Layer 2 of a small transformer language model trained on English Wikipedia (11 layers, counted from 0, width 128).
A neuron's activation on a vector x is GELU(weights . x + bias), where the dot is the dot product.

Input weights of the MLP neurons that the questions are about. A number n stands for (n - 500) times 0.0018.
n64 (bias -0.132): 510 347 485 619 463 451 585 620 544 459 559 386 598 531 555 645 498 584 519 492 581 432 425 466 476 445 465 644 651 597 798 376 540 447 389 500 560 503 325 647 593 533 586 521 476 591 565 369 391 553 567 455 362 509 555 336 658 575 587 528 619 345 427 456 607 623 421 431 580 554 695 570 474 664 613 412 370 400 457 303 566 482 419 406 301 539 503 604 520 650 509 360 519 489 532 579 401 482 461 528 500 560 495 489 492 577 476 464 581 427 440 426 550 454 316 325 623 534 623 408 587 492 537 426 675 495 543 574
n96 (bias -0.132): 447 419 581 637 406 525 421 465 661 481 268 602 485 623 768 737 463 244 561 478 453 387 426 549 326 626 423 467 373 610 609 441 598 599 641 584 360 497 624 605 410 390 477 527 568 235 463 649 337 454 701 426 503 376 663 551 479 510 533 525 483 367 448 445 784 384 358 374 467 584 577 567 632 685 668 577 500 563 660 581 581 490 533 417 518 596 320 707 407 556 595 741 617 427 436 282 212 324 486 662 405 601 516 373 590 500 530 490 627 594 503 490 579 500 496 547 588 580 568 435 490 386 685 535 368 516 324 507
n177 (bias -0.122): 407 436 653 477 483 400 397 361 386 508 326 588 322 508 433 494 391 416 361 401 588 436 444 344 506 505 655 513 475 572 435 565 420 554 623 445 395 365 402 532 551 399 441 295 477 364 614 428 639 480 531 672 237 426 522 569 429 381 593 500 431 633 530 467 550 371 421 601 375 462 471 436 503 393 476 390 403 663 503 688 459 536 639 711 534 437 389 515 489 616 395 429 520 572 578 622 654 708 578 492 623 605 554 408 555 645 462 467 389 570 438 556 588 482 727 412 552 591 456 670 624 464 624 414 364 637 537 463
n190 (bias -0.151): 492 545 410 568 544 570 576 548 451 634 395 659 355 515 602 549 600 459 555 468 295 451 484 581 437 472 549 664 476 315 471 592 401 369 594 527 550 395 576 606 503 322 548 341 410 274 466 604 545 542 606 495 451 542 420 586 497 585 440 459 722 436 423 421 519 518 405 607 516 514 537 472 324 540 515 554 613 406 676 418 546 590 440 520 548 457 350 627 587 538 643 564 477 521 284 367 393 453 603 367 444 345 450 599 509 313 381 427 224 370 520 497 645 431 335 471 578 482 278 569 467 462 594 539 589 500 476 601
n236 (bias -0.181): 470 414 520 566 430 544 435 330 509 534 307 610 486 471 485 350 441 531 549 275 527 387 276 589 418 493 592 575 478 468 505 445 513 539 387 553 553 519 473 503 405 578 607 575 532 596 469 528 416 572 490 394 556 573 616 578 321 292 520 408 571 594 513 487 280 420 442 474 390 441 575 492 603 614 297 441 585 495 527 497 446 520 584 634 578 424 257 484 391 562 547 433 538 368 628 488 473 458 389 502 412 594 510 395 546 525 446 437 603 479 429 357 506 472 574 590 518 481 484 460 556 569 519 430 353 493 489 608
n325 (bias -0.096): 474 414 683 505 516 508 600 728 564 519 370 597 478 411 624 498 523 516 493 470 581 449 435 464 599 545 617 487 536 478 557 531 485 590 405 495 441 479 416 529 523 522 495 580 484 490 575 613 372 573 516 536 439 403 416 505 372 447 415 369 525 624 611 522 478 780 550 658 471 515 566 461 693 377 508 591 480 616 606 377 422 393 599 469 515 428 523 706 347 599 479 468 360 615 397 458 508 519 435 449 574 514 625 533 531 493 490 565 592 555 511 507 526 488 503 376 497 518 453 655 586 488 469 567 542 428 421 588
n333 (bias -0.249): 549 494 565 455 404 479 525 685 461 449 539 370 494 517 538 474 423 560 624 653 442 503 467 550 378 525 605 586 437 296 448 434 589 571 451 568 559 460 568 588 374 379 484 580 462 339 647 410 434 412 570 490 259 386 518 454 368 396 488 449 425 505 477 402 692 451 500 319 475 534 389 531 326 650 385 381 565 449 620 585 614 365 292 514 420 586 548 529 532 538 561 388 574 544 557 493 157 584 330 677 528 407 544 533 525 602 700 619 477 359 386 523 485 579 428 406 594 482 417 547 624 453 539 524 471 543 521 611
n400 (bias -0.254): 513 465 642 509 368 529 382 417 683 422 623 344 503 349 465 625 685 550 595 537 772 410 428 478 553 458 458 480 338 593 586 626 440 431 580 623 584 226 535 530 628 589 313 746 272 390 452 581 573 415 600 345 554 698 604 500 411 587 420 500 525 453 356 408 538 604 637 396 533 554 605 301 564 536 437 576 387 488 644 573 582 468 515 691 544 581 392 460 382 430 579 451 370 466 558 556 461 467 469 265 388 532 474 525 380 506 617 455 512 428 554 558 474 603 601 397 504 491 598 398 616 419 532 541 412 474 519 349
n541 (bias -0.279): 508 455 563 392 346 569 482 337 644 881 272 612 589 472 334 496 433 679 631 361 639 465 448 757 460 506 435 766 432 389 452 619 768 366 467 481 454 636 223 500 403 551 553 569 500 208 514 436 622 570 476 569 554 538 457 617 530 336 520 520 423 598 534 350 374 415 574 555 504 637 660 572 515 430 369 368 511 518 332 417 500 534 675 593 466 771 405 504 387 560 449 496 439 886 634 249 450 516 322 630 373 402 570 511 361 381 568 527 459 388 484 591 512 385 360 572 423 541 675 514 455 463 603 477 496 559 349 754
n565 (bias -0.100): 474 430 462 500 409 490 370 563 492 496 398 569 448 454 597 484 596 592 551 444 300 295 485 425 553 476 521 443 437 361 355 455 498 563 427 304 519 396 569 373 443 580 500 508 733 393 599 414 447 473 624 508 613 541 512 597 517 400 497 485 598 456 521 523 700 502 557 458 467 433 555 395 522 495 644 402 545 548 417 622 664 452 500 584 488 582 524 453 391 503 450 398 498 429 493 444 458 573 464 570 599 524 386 452 452 395 516 505 611 593 551 498 490 482 497 424 451 443 514 442 519 441 434 568 560 449 476 534
n774 (bias -0.197): 459 521 512 500 459 473 322 395 679 546 419 564 366 505 437 385 387 491 445 487 527 484 497 574 466 557 500 374 551 535 474 641 604 615 358 465 566 454 530 546 477 477 618 513 583 719 316 466 548 192 597 542 440 419 479 433 461 390 279 497 555 547 482 483 478 451 441 609 556 489 475 390 452 482 482 429 503 633 635 595 300 383 531 489 592 655 676 546 694 531 457 517 613 474 458 290 433 525 488 656 314 558 417 467 354 500 599 373 325 579 490 422 570 429 472 568 608 444 629 527 538 232 503 581 503 582 396 564
n782 (bias -0.180): 560 496 515 503 422 461 444 588 550 554 493 562 466 368 571 388 420 622 408 525 823 510 478 528 600 521 463 282 511 582 428 487 605 654 414 573 477 440 568 328 479 418 394 576 583 429 493 368 429 328 370 641 490 599 540 587 518 334 471 649 479 364 431 449 439 489 424 452 577 162 402 410 759 558 545 433 483 503 404 550 774 449 480 619 672 422 553 476 413 489 598 686 527 984 607 275 733 489 403 484 520 578 630 599 553 310 553 457 641 653 518 565 450 423 500 460 480 521 585 627 524 490 425 352 507 506 167 608
n798 (bias -0.067): 463 463 785 544 485 524 528 651 467 600 513 718 453 402 497 477 470 472 264 530 305 576 479 410 654 483 436 424 429 500 555 556 490 332 500 573 530 512 556 327 490 389 586 684 568 484 825 601 392 543 500 708 417 227 569 521 729 491 297 545 432 448 457 549 475 476 362 552 689 487 438 484 581 441 527 293 703 525 497 555 622 512 570 465 456 437 473 523 453 602 400 442 449 668 602 315 568 608 484 545 647 531 469 480 291 509 627 493 562 517 656 464 531 608 358 417 610 268 455 370 768 480 703 443 497 586 413 672
n813 (bias -0.209): 535 596 657 506 302 549 489 433 510 511 528 472 484 422 494 657 417 525 517 663 383 459 324 623 528 643 483 687 346 435 602 472 807 340 550 563 447 543 510 535 458 556 494 581 271 485 586 384 455 450 565 524 488 445 392 475 533 315 329 467 245 383 533 409 756 444 619 558 393 440 541 589 470 537 455 572 602 434 488 437 607 459 383 469 591 719 473 395 492 478 606 480 506 461 561 577 472 582 447 609 444 506 461 524 640 548 477 487 326 527 431 564 642 509 484 408 558 482 451 380 518 423 283 427 401 293 386 466
n879 (bias -0.185): 414 438 486 375 415 282 432 361 439 488 547 500 387 503 455 595 313 535 522 476 443 301 626 546 617 541 431 391 474 429 663 479 457 675 432 480 598 325 503 686 672 468 652 376 592 217 431 478 729 302 363 434 506 417 554 381 473 534 213 473 365 439 357 356 461 321 432 385 596 456 503 478 520 425 516 602 507 675 467 590 560 461 609 475 704 621 645 570 512 680 476 452 607 526 410 449 692 400 604 408 426 457 598 520 634 387 428 563 500 666 494 465 378 456 423 655 493 464 364 594 311 377 420 669 547 482 543 595
n905 (bias -0.274): 454 345 441 401 444 448 459 408 649 673 467 748 463 444 421 552 634 483 515 489 328 462 369 484 467 452 555 401 325 599 454 320 522 616 351 358 447 483 479 607 519 562 626 390 558 841 576 667 452 397 402 556 467 455 373 608 641 383 480 382 515 450 271 460 633 582 481 307 407 461 687 473 545 500 702 364 582 678 529 403 625 558 518 404 621 421 446 635 461 584 470 396 542 534 539 342 474 603 622 316 441 459 500 663 404 397 666 462 484 462 592 426 487 403 456 600 615 525 586 339 487 478 477 529 527 570 361 491
n1010 (bias -0.356): 530 265 600 524 302 563 506 497 432 624 430 575 550 557 597 377 457 477 506 478 494 358 580 618 493 446 411 429 491 467 443 488 699 451 500 537 558 531 610 569 310 624 343 466 290 476 577 430 478 440 590 424 530 441 481 695 516 447 340 539 693 383 537 446 590 331 393 572 354 648 420 527 632 567 509 379 290 689 654 517 461 415 509 450 562 580 419 344 374 170 799 365 488 537 472 325 281 448 546 562 625 437 417 413 453 552 485 502 391 491 487 461 449 589 622 375 486 454 569 540 451 579 569 431 494 469 354 573

Each question shows a token from some text and the vector x that enters the MLP there. A number n stands for (n - 500) times 0.0029.

" Centre": 527 516 342 421 417 608 454 646 286 415 367 552 595 467 537 659 454 612 616 471 327 431 550 423 611 497 285 374 411 389 512 512 263 449 671 514 302 584 482 505 637 619 276 733 659 644 440 426 435 544 454 602 592 724 406 586 484 379 583 552 491 431 603 369 410 432 658 597 595 614 414 662 415 496 669 190 536 495 595 377 401 448 596 329 715 481 740 613 623 480 436 517 494 389 511 343 628 416 318 469 442 545 453 623 637 744 500 528 562 453 523 488 501 504 812 438 727 707 454 586 442 652 576 403 400 447 663 395
The neuron with the highest activation: n565

".": 526 451 283 423 428 678 552 546 391 459 483 530 594 481 388 622 458 641 639 443 343 546 555 440 513 497 263 436 350 474 437 509 371 394 666 540 324 579 468 522 573 592 351 727 592 537 483 502 524 535 435 532 541 759 435 566 570 355 607 551 468 478 618 444 369 343 690 575 670 652 308 678 420 488 562 159 503 434 608 317 380 460 721 383 872 529 667 629 652 459 416 546 540 478 525 311 627 377 314 462 451 527 503 679 607 652 478 528 512 371 530 455 512 563 640 441 693 710 515 586 440 553 590 449 409 423 667 449
The most active neuron and its activation: n541, at about 0.41

" Mel": 527 426 285 520 420 616 505 616 208 464 386 542 586 488 442 670 451 647 598 453 365 388 519 420 519 494 290 417 366 421 584 498 254 363 591 550 329 565 458 482 706 604 299 722 644 660 453 503 508 524 444 590 573 607 448 574 484 453 658 561 490 458 618 326 417 466 652 583 626 671 329 642 414 509 660 141 450 445 589 336 413 463 424 353 769 609 738 592 595 495 412 492 643 431 472 257 650 408 367 467 462 573 477 687 666 781 483 529 518 447 530 471 584 585 610 444 642 658 522 585 450 615 552 453 387 455 674 469
The most active neuron and its activation: n64, at about 0.086

"it": 529 478 326 450 450 654 472 623 390 397 504 587 593 480 460 708 455 609 557 443 355 509 513 374 521 488 329 456 378 456 527 498 322 429 569 562 326 544 469 520 661 610 387 685 600 564 499 475 501 569 523 574 576 642 357 542 581 423 623 570 495 424 613 408 372 507 632 567 656 640 402 635 479 537 526 296 460 496 561 334 328 442 581 307 833 619 759 580 653 477 400 504 539 479 524 340 625 428 339 403 469 552 455 672 633 759 457 530 497 458 527 459 519 481 663 395 783 664 553 575 459 652 551 418 339 445 723 429
The neuron with the highest activation: n64

" 7": 528 470 355 456 465 682 528 552 339 351 418 558 590 474 401 625 444 685 675 464 367 531 511 425 569 497 332 501 394 458 464 505 384 474 588 505 329 517 463 513 644 569 340 776 622 612 445 512 522 529 454 545 577 687 406 613 611 334 709 548 481 495 635 409 408 397 646 536 590 686 239 655 376 509 570 179 509 515 603 372 392 421 669 412 752 472 696 583 690 479 382 512 545 455 585 271 608 334 305 418 428 536 459 664 650 679 492 529 600 388 521 368 521 575 768 471 692 679 482 586 439 622 563 414 402 434 618 431
The most active neuron and its activation: n236, at about 0.013

" from": 526 474 228 415 491 632 526 533 365 368 461 529 592 469 499 671 452 603 574 513 316 517 546 374 582 494 282 420 389 374 488 494 394 393 670 537 336 570 499 521 637 601 375 695 578 578 477 471 483 480 498 537 593 681 444 529 598 393 611 566 458 409 636 402 422 367 684 563 667 611 296 768 475 523 708 304 498 437 603 351 401 429 592 306 796 540 703 626 660 470 470 553 500 470 525 383 625 360 388 473 432 542 473 614 639 753 463 529 517 450 521 521 531 491 711 441 701 737 495 581 425 560 604 446 388 429 609 374
The neuron with the highest activation: n813

" v": 528 462 313 465 420 628 447 577 309 334 568 543 593 476 477 622 445 622 650 474 321 564 564 401 532 496 388 475 408 415 528 498 401 546 624 537 338 571 509 522 673 554 249 710 601 563 504 518 497 461 457 500 554 652 407 574 521 398 712 565 485 551 586 418 405 417 636 538 681 706 216 702 356 483 608 169 481 405 637 364 370 427 623 339 867 562 727 584 637 417 535 556 593 421 525 247 548 350 267 411 465 522 496 670 608 830 513 527 563 416 516 476 501 532 668 422 711 654 489 583 443 675 563 435 421 449 669 471
The neuron with the highest activation: n333

"op": 525 470 380 393 428 628 460 641 291 430 442 522 591 456 484 614 459 597 574 431 328 562 523 370 542 496 384 413 379 470 491 507 287 456 717 559 310 559 435 502 686 577 343 666 579 604 511 468 541 501 465 598 516 694 418 605 574 341 651 568 496 502 592 460 393 333 680 536 614 672 295 587 527 529 644 260 446 508 645 325 360 426 605 325 837 537 743 619 649 522 348 568 558 428 512 328 665 424 329 430 479 519 445 629 612 829 448 527 508 429 527 458 544 476 716 445 708 716 483 584 482 586 571 408 410 463 688 424
The most active neuron and its activation: n177, at about 0.28

" activ": 528 478 357 435 440 626 468 635 360 339 502 527 597 482 486 699 443 692 649 465 403 381 582 364 542 494 241 338 365 398 527 480 282 456 588 552 302 586 563 513 692 648 300 669 607 506 455 547 525 547 438 577 593 639 419 607 516 449 667 553 470 529 612 411 396 418 662 567 601 688 315 550 490 530 600 297 485 450 580 364 440 439 498 315 762 560 721 602 693 393 441 504 473 470 566 343 625 400 344 399 408 558 466 658 604 750 511 529 538 422 526 462 494 537 763 427 704 686 555 569 452 575 602 421 414 450 603 514
The neuron with the highest activation: n400

" wh": 527 492 338 471 424 667 506 602 279 367 467 510 582 492 436 702 454 656 614 454 347 513 590 378 515 493 349 420 468 378 511 483 405 417 618 552 352 507 465 511 674 605 350 698 589 544 469 597 513 550 377 532 534 697 396 575 580 453 555 538 525 451 661 382 456 383 657 587 636 722 234 620 420 565 577 358 579 356 588 323 401 469 605 415 788 497 659 566 804 501 466 541 510 480 476 293 626 289 311 444 459 540 493 700 605 753 479 529 493 394 532 474 538 516 678 455 696 727 529 575 405 559 601 451 447 434 607 392
The neuron with the highest activation: n190

"arch": 528 453 372 382 355 662 544 657 333 353 433 541 595 468 476 606 467 626 550 416 368 373 564 347 554 497 287 430 360 431 506 514 312 491 623 574 331 528 494 494 726 584 332 730 536 566 512 459 497 444 444 609 569 705 416 569 561 395 622 564 502 515 608 432 377 404 678 581 585 706 328 664 505 473 554 313 543 516 586 362 322 433 616 315 785 469 763 573 682 485 412 504 469 424 518 292 663 416 387 436 470 527 446 648 634 774 515 529 478 451 522 478 608 507 753 425 678 685 537 577 441 580 593 459 417 407 671 492
The neuron with the highest activation: n325

"196": 529 497 400 424 445 670 565 660 402 370 427 496 592 472 492 646 464 704 569 506 325 473 531 414 617 499 320 373 336 460 511 483 294 427 599 563 305 550 453 509 616 605 303 644 632 594 412 496 522 513 453 549 534 731 413 692 491 327 705 540 462 518 571 419 403 326 685 515 657 665 278 636 493 584 557 256 490 474 595 319 423 435 618 388 867 531 778 597 768 415 357 557 470 463 585 283 702 370 301 491 445 522 451 661 610 693 504 527 544 412 524 400 554 604 764 458 617 706 426 579 465 557 590 435 450 405 585 438
The neuron with the highest activation: n782

"omin": 526 486 427 431 387 627 495 587 364 369 484 511 593 462 449 685 453 618 592 453 368 436 510 360 527 495 379 347 363 439 477 486 360 459 626 593 335 543 550 486 692 578 392 648 564 600 494 582 539 553 498 549 558 706 407 565 504 372 603 554 514 439 600 420 405 381 696 569 717 667 337 572 484 493 574 251 515 449 604 329 327 461 609 371 860 641 821 578 833 438 426 518 455 460 487 226 560 382 346 455 487 548 465 721 584 733 475 528 525 429 516 457 537 453 713 431 713 695 560 576 484 607 601 408 412 426 725 445
The neuron with the highest activation: n774

"rap": 529 495 404 436 405 661 433 616 365 378 423 518 592 473 504 623 442 679 609 449 376 486 510 332 527 496 349 374 361 422 537 494 256 414 664 553 293 535 506 523 642 593 329 648 597 602 452 538 524 529 392 653 540 650 403 576 556 414 712 558 494 480 605 426 368 437 651 547 611 672 350 652 500 530 618 273 468 491 625 365 449 439 560 272 857 523 692 611 625 513 415 506 509 396 486 353 689 427 328 419 470 538 460 606 596 785 513 530 513 415 531 453 494 468 746 416 735 694 531 575 460 595 572 417 398 476 689 472
The neuron with the highest activation: n177

" found": 524 439 425 421 344 668 398 614 279 310 481 480 601 461 409 737 458 581 603 511 374 429 535 340 597 498 299 373 400 460 424 470 331 437 746 567 298 523 494 520 678 617 379 673 598 530 448 531 507 549 413 573 553 683 416 581 594 412 680 543 485 505 592 390 439 427 701 567 745 619 316 572 412 465 597 248 570 425 623 408 418 469 666 354 745 561 706 614 683 436 449 546 500 450 547 364 584 371 385 457 460 524 472 638 650 760 488 528 518 408 531 481 546 531 821 444 712 669 452 587 422 507 591 402 426 435 613 459
The neuron with the highest activation: n177

" returned": 529 448 321 421 444 676 521 602 293 391 529 499 595 480 420 642 460 653 631 581 374 466 549 379 618 494 281 385 366 362 498 504 335 443 622 558 346 503 555 549 655 596 415 679 548 561 468 485 540 532 426 626 566 642 390 562 516 376 576 550 459 399 626 368 405 404 644 569 623 574 342 581 403 494 639 180 544 381 588 397 401 437 577 292 840 496 738 600 634 499 538 494 578 419 536 386 651 372 384 462 439 520 490 649 636 786 553 530 551 445 519 501 551 525 758 447 701 681 487 584 434 603 551 446 351 391 636 454
The neuron with the highest activation: n813

" look": 530 485 435 467 447 676 421 615 334 350 444 571 589 490 439 668 436 726 658 540 359 561 540 443 577 498 265 385 353 383 474 500 283 441 673 556 342 544 543 510 592 582 341 698 578 486 529 499 507 540 409 586 508 692 408 651 524 421 633 573 483 466 626 426 422 436 643 585 569 669 302 616 414 567 617 226 436 434 573 389 414 440 527 294 733 628 634 577 733 505 475 480 574 415 456 340 592 400 406 418 480 509 477 675 643 808 554 527 539 454 538 459 482 538 763 409 671 717 456 587 441 587 506 434 348 407 622 329
The most active neuron and its activation: n813, at about 0.017

"\n": 525 476 273 421 461 658 561 578 315 335 445 490 597 468 477 614 461 582 615 479 354 521 560 401 500 497 277 410 363 502 455 485 323 439 692 568 310 565 514 485 617 588 312 772 634 574 434 486 526 508 492 572 520 756 461 575 585 401 567 543 467 484 620 432 394 352 696 577 648 535 321 683 454 509 551 102 498 434 611 336 386 461 662 373 847 500 693 615 739 457 429 535 511 502 528 288 596 386 303 437 527 535 501 693 624 644 485 528 565 438 533 428 527 555 663 467 685 759 478 590 430 551 588 423 421 423 577 426
The most active neuron and its activation: n782, at about 0.083

" rock": 528 477 318 438 397 625 447 622 263 372 398 549 585 485 520 587 475 665 616 460 337 509 533 387 595 498 256 371 419 372 502 499 312 422 662 566 307 520 519 507 700 593 296 682 619 531 480 465 478 518 425 643 494 740 411 625 561 383 717 556 512 485 624 412 415 361 692 565 617 684 312 561 477 612 686 243 443 444 579 397 431 430 513 434 765 591 627 609 593 474 404 533 610 386 468 299 601 442 374 444 514 508 430 619 575 781 516 527 567 395 537 437 518 569 785 451 709 689 520 585 445 523 573 401 409 444 618 441
The neuron with the highest activation: n565

" feat": 526 486 280 439 432 696 419 641 308 344 461 443 598 479 474 683 452 632 575 488 351 512 521 485 533 499 315 434 340 425 511 502 356 421 697 557 290 576 543 505 515 594 247 748 620 540 491 518 513 528 364 506 448 674 425 677 566 378 671 542 495 503 584 443 404 386 639 528 636 634 265 615 420 541 703 232 467 469 586 331 432 456 631 338 712 567 647 630 721 460 418 556 511 492 486 355 605 357 318 410 485 532 439 579 652 935 494 527 605 426 539 462 581 581 741 449 698 700 539 588 425 560 592 413 423 468 532 407
The neuron with the highest activation: n96

"'": 529 445 359 499 453 662 515 595 441 349 487 540 580 478 412 610 431 683 614 474 381 583 598 453 549 488 235 392 385 397 482 488 299 474 596 562 337 529 461 495 702 586 389 722 600 586 509 503 491 478 438 552 545 773 465 625 637 384 627 577 469 485 653 399 405 411 659 546 659 552 344 660 436 503 621 270 431 386 557 348 426 456 562 333 731 541 683 578 711 438 479 540 520 515 493 282 627 384 352 437 391 530 501 659 642 648 523 529 543 465 535 439 505 531 672 433 680 664 454 583 470 555 541 449 378 440 758 415
The neuron with the highest activation: n782

" refer": 529 445 408 472 447 650 461 658 338 379 482 493 598 487 514 693 437 619 590 526 344 475 555 413 549 496 302 406 353 408 488 489 252 439 659 611 344 621 492 512 553 572 431 639 618 508 502 525 545 555 459 536 623 649 408 581 566 373 583 537 445 467 628 398 419 402 638 565 653 575 259 634 372 525 566 184 435 386 634 367 427 459 522 285 785 586 782 582 715 437 460 581 623 505 537 328 646 401 354 439 401 555 449 646 629 830 530 530 549 477 527 495 547 569 737 399 659 616 503 581 440 631 510 438 377 430 612 349
The neuron with the highest activation: n813

"od": 528 443 394 455 462 619 459 684 354 384 494 512 591 458 360 624 449 642 584 402 418 532 519 340 567 494 377 411 418 492 480 486 256 364 602 591 317 578 479 497 668 549 378 713 616 550 471 528 512 499 471 611 547 672 399 602 564 431 664 567 498 498 630 426 405 311 660 553 642 694 395 714 528 497 575 246 503 466 619 339 397 426 597 324 785 546 754 566 736 460 381 507 503 444 501 236 673 425 371 436 442 496 485 628 633 746 486 528 491 437 521 407 566 593 645 449 723 700 504 573 473 583 564 412 402 469 713 490
The neuron with the highest activation: n798

" prop": 529 426 395 497 447 642 500 642 235 427 481 490 596 484 463 677 439 619 627 453 386 449 564 382 550 493 318 447 384 403 519 504 294 493 725 552 321 608 523 496 671 589 293 663 554 533 507 477 516 494 446 547 520 659 388 594 576 484 578 569 506 439 628 413 461 463 615 523 624 562 326 515 409 562 580 234 444 412 606 412 322 432 548 358 896 572 650 634 684 446 411 493 615 440 552 407 644 371 366 433 440 549 462 692 662 827 502 528 522 439 512 532 514 524 741 408 727 626 468 576 448 655 550 431 351 469 565 429
The neuron with the highest activation: n177

" Elect": 530 428 343 460 429 631 515 659 287 410 474 582 595 483 525 634 444 637 531 490 387 432 531 384 536 487 404 453 391 390 500 475 311 454 681 510 321 592 505 510 707 595 344 683 658 589 464 502 470 524 422 646 523 722 414 599 547 371 574 545 499 524 622 390 394 399 635 603 605 602 329 626 430 525 507 186 481 487 597 417 382 450 461 345 827 573 711 620 713 472 380 570 522 437 530 338 601 416 306 449 428 535 442 647 631 816 477 529 514 433 506 519 567 564 747 437 744 642 535 586 442 691 597 410 401 441 645 336
The neuron with the highest activation: n177

" down": 523 408 274 432 402 679 501 591 313 476 464 547 578 470 506 728 474 551 617 420 328 543 546 356 642 500 283 378 361 398 530 522 409 481 688 560 315 509 491 531 600 536 397 677 597 603 478 497 504 491 452 516 536 687 408 611 579 400 645 561 481 439 641 428 388 340 651 555 636 640 389 684 435 522 704 248 459 425 602 391 363 451 611 396 798 510 763 633 634 501 439 511 564 244 512 318 631 384 344 422 471 549 482 633 621 794 505 526 520 462 522 453 517 541 791 425 711 724 453 599 420 611 586 439 357 425 588 398
The neuron with the highest activation: n96

"',": 526 443 254 437 440 651 561 555 349 319 414 458 587 461 426 688 450 653 580 460 327 611 571 468 548 496 254 367 370 414 516 501 312 474 625 537 340 537 462 492 616 597 409 754 620 514 482 491 531 544 471 616 524 774 428 656 570 377 626 539 485 443 627 413 380 412 673 571 653 552 413 647 413 451 634 99 500 431 603 322 396 480 695 459 732 504 761 564 687 377 510 576 536 558 479 262 577 370 343 460 419 542 501 663 619 683 510 526 576 469 523 455 583 494 679 439 654 720 536 593 441 563 567 443 429 412 723 452
The neuron with the highest activation: n782

"\"": 527 453 264 431 463 647 544 613 386 420 489 538 581 482 426 574 438 656 616 505 331 572 534 459 547 496 271 382 377 450 478 491 374 457 630 578 313 544 535 491 654 606 352 701 644 513 474 488 516 535 504 528 474 776 461 633 491 360 624 557 469 493 585 450 351 341 672 569 627 580 284 663 415 526 616 162 453 422 585 344 447 450 640 424 830 475 707 595 693 441 466 592 542 441 491 310 604 375 327 451 476 546 462 663 615 727 495 524 580 473 539 442 601 498 669 433 667 718 541 587 435 582 572 394 477 421 706 457
The neuron with the highest activation: n782

" American": 526 462 275 448 487 632 461 724 335 372 460 547 590 473 525 643 466 685 559 458 374 419 550 376 597 497 311 378 441 406 461 488 312 473 618 568 297 524 497 522 741 573 324 744 692 625 494 513 483 553 387 443 540 740 430 638 561 375 763 536 495 497 587 394 411 337 719 523 666 684 348 604 399 473 638 262 490 472 589 341 392 446 539 392 816 508 677 625 631 393 462 513 542 275 502 334 603 385 337 519 486 516 431 609 623 726 505 527 533 381 537 422 584 571 697 452 654 663 481 591 423 544 626 428 459 459 600 431
The neuron with the highest activation: n565

"are": 524 469 349 420 422 675 549 598 340 453 504 493 595 444 389 665 472 586 646 464 303 552 552 347 560 499 286 371 383 412 468 479 390 513 609 541 280 493 481 543 715 561 380 730 633 606 499 555 472 588 477 577 541 741 373 672 550 384 676 554 509 426 582 404 340 444 644 525 674 622 381 693 417 480 621 273 473 498 615 353 447 470 634 330 896 490 729 600 720 464 404 547 547 422 501 303 639 435 304 441 427 537 433 601 633 711 473 527 547 442 534 446 503 469 658 461 729 691 466 591 427 617 573 413 442 410 706 434
The neuron with the highest activation: n905

" pat": 529 450 395 466 450 540 496 568 313 429 487 454 600 476 448 662 446 683 569 446 378 487 585 386 564 496 349 472 372 373 462 498 292 443 671 565 333 587 427 515 616 571 282 595 589 540 486 558 518 462 454 553 609 667 385 674 510 462 598 546 492 510 607 387 401 403 703 605 646 622 265 689 499 493 627 142 527 476 634 388 393 459 576 407 817 540 667 630 739 436 413 542 546 486 522 372 633 362 322 372 472 543 466 617 604 870 461 527 480 439 525 465 535 535 726 417 746 627 551 584 435 625 604 407 369 462 598 440
The neuron with the highest activation: n177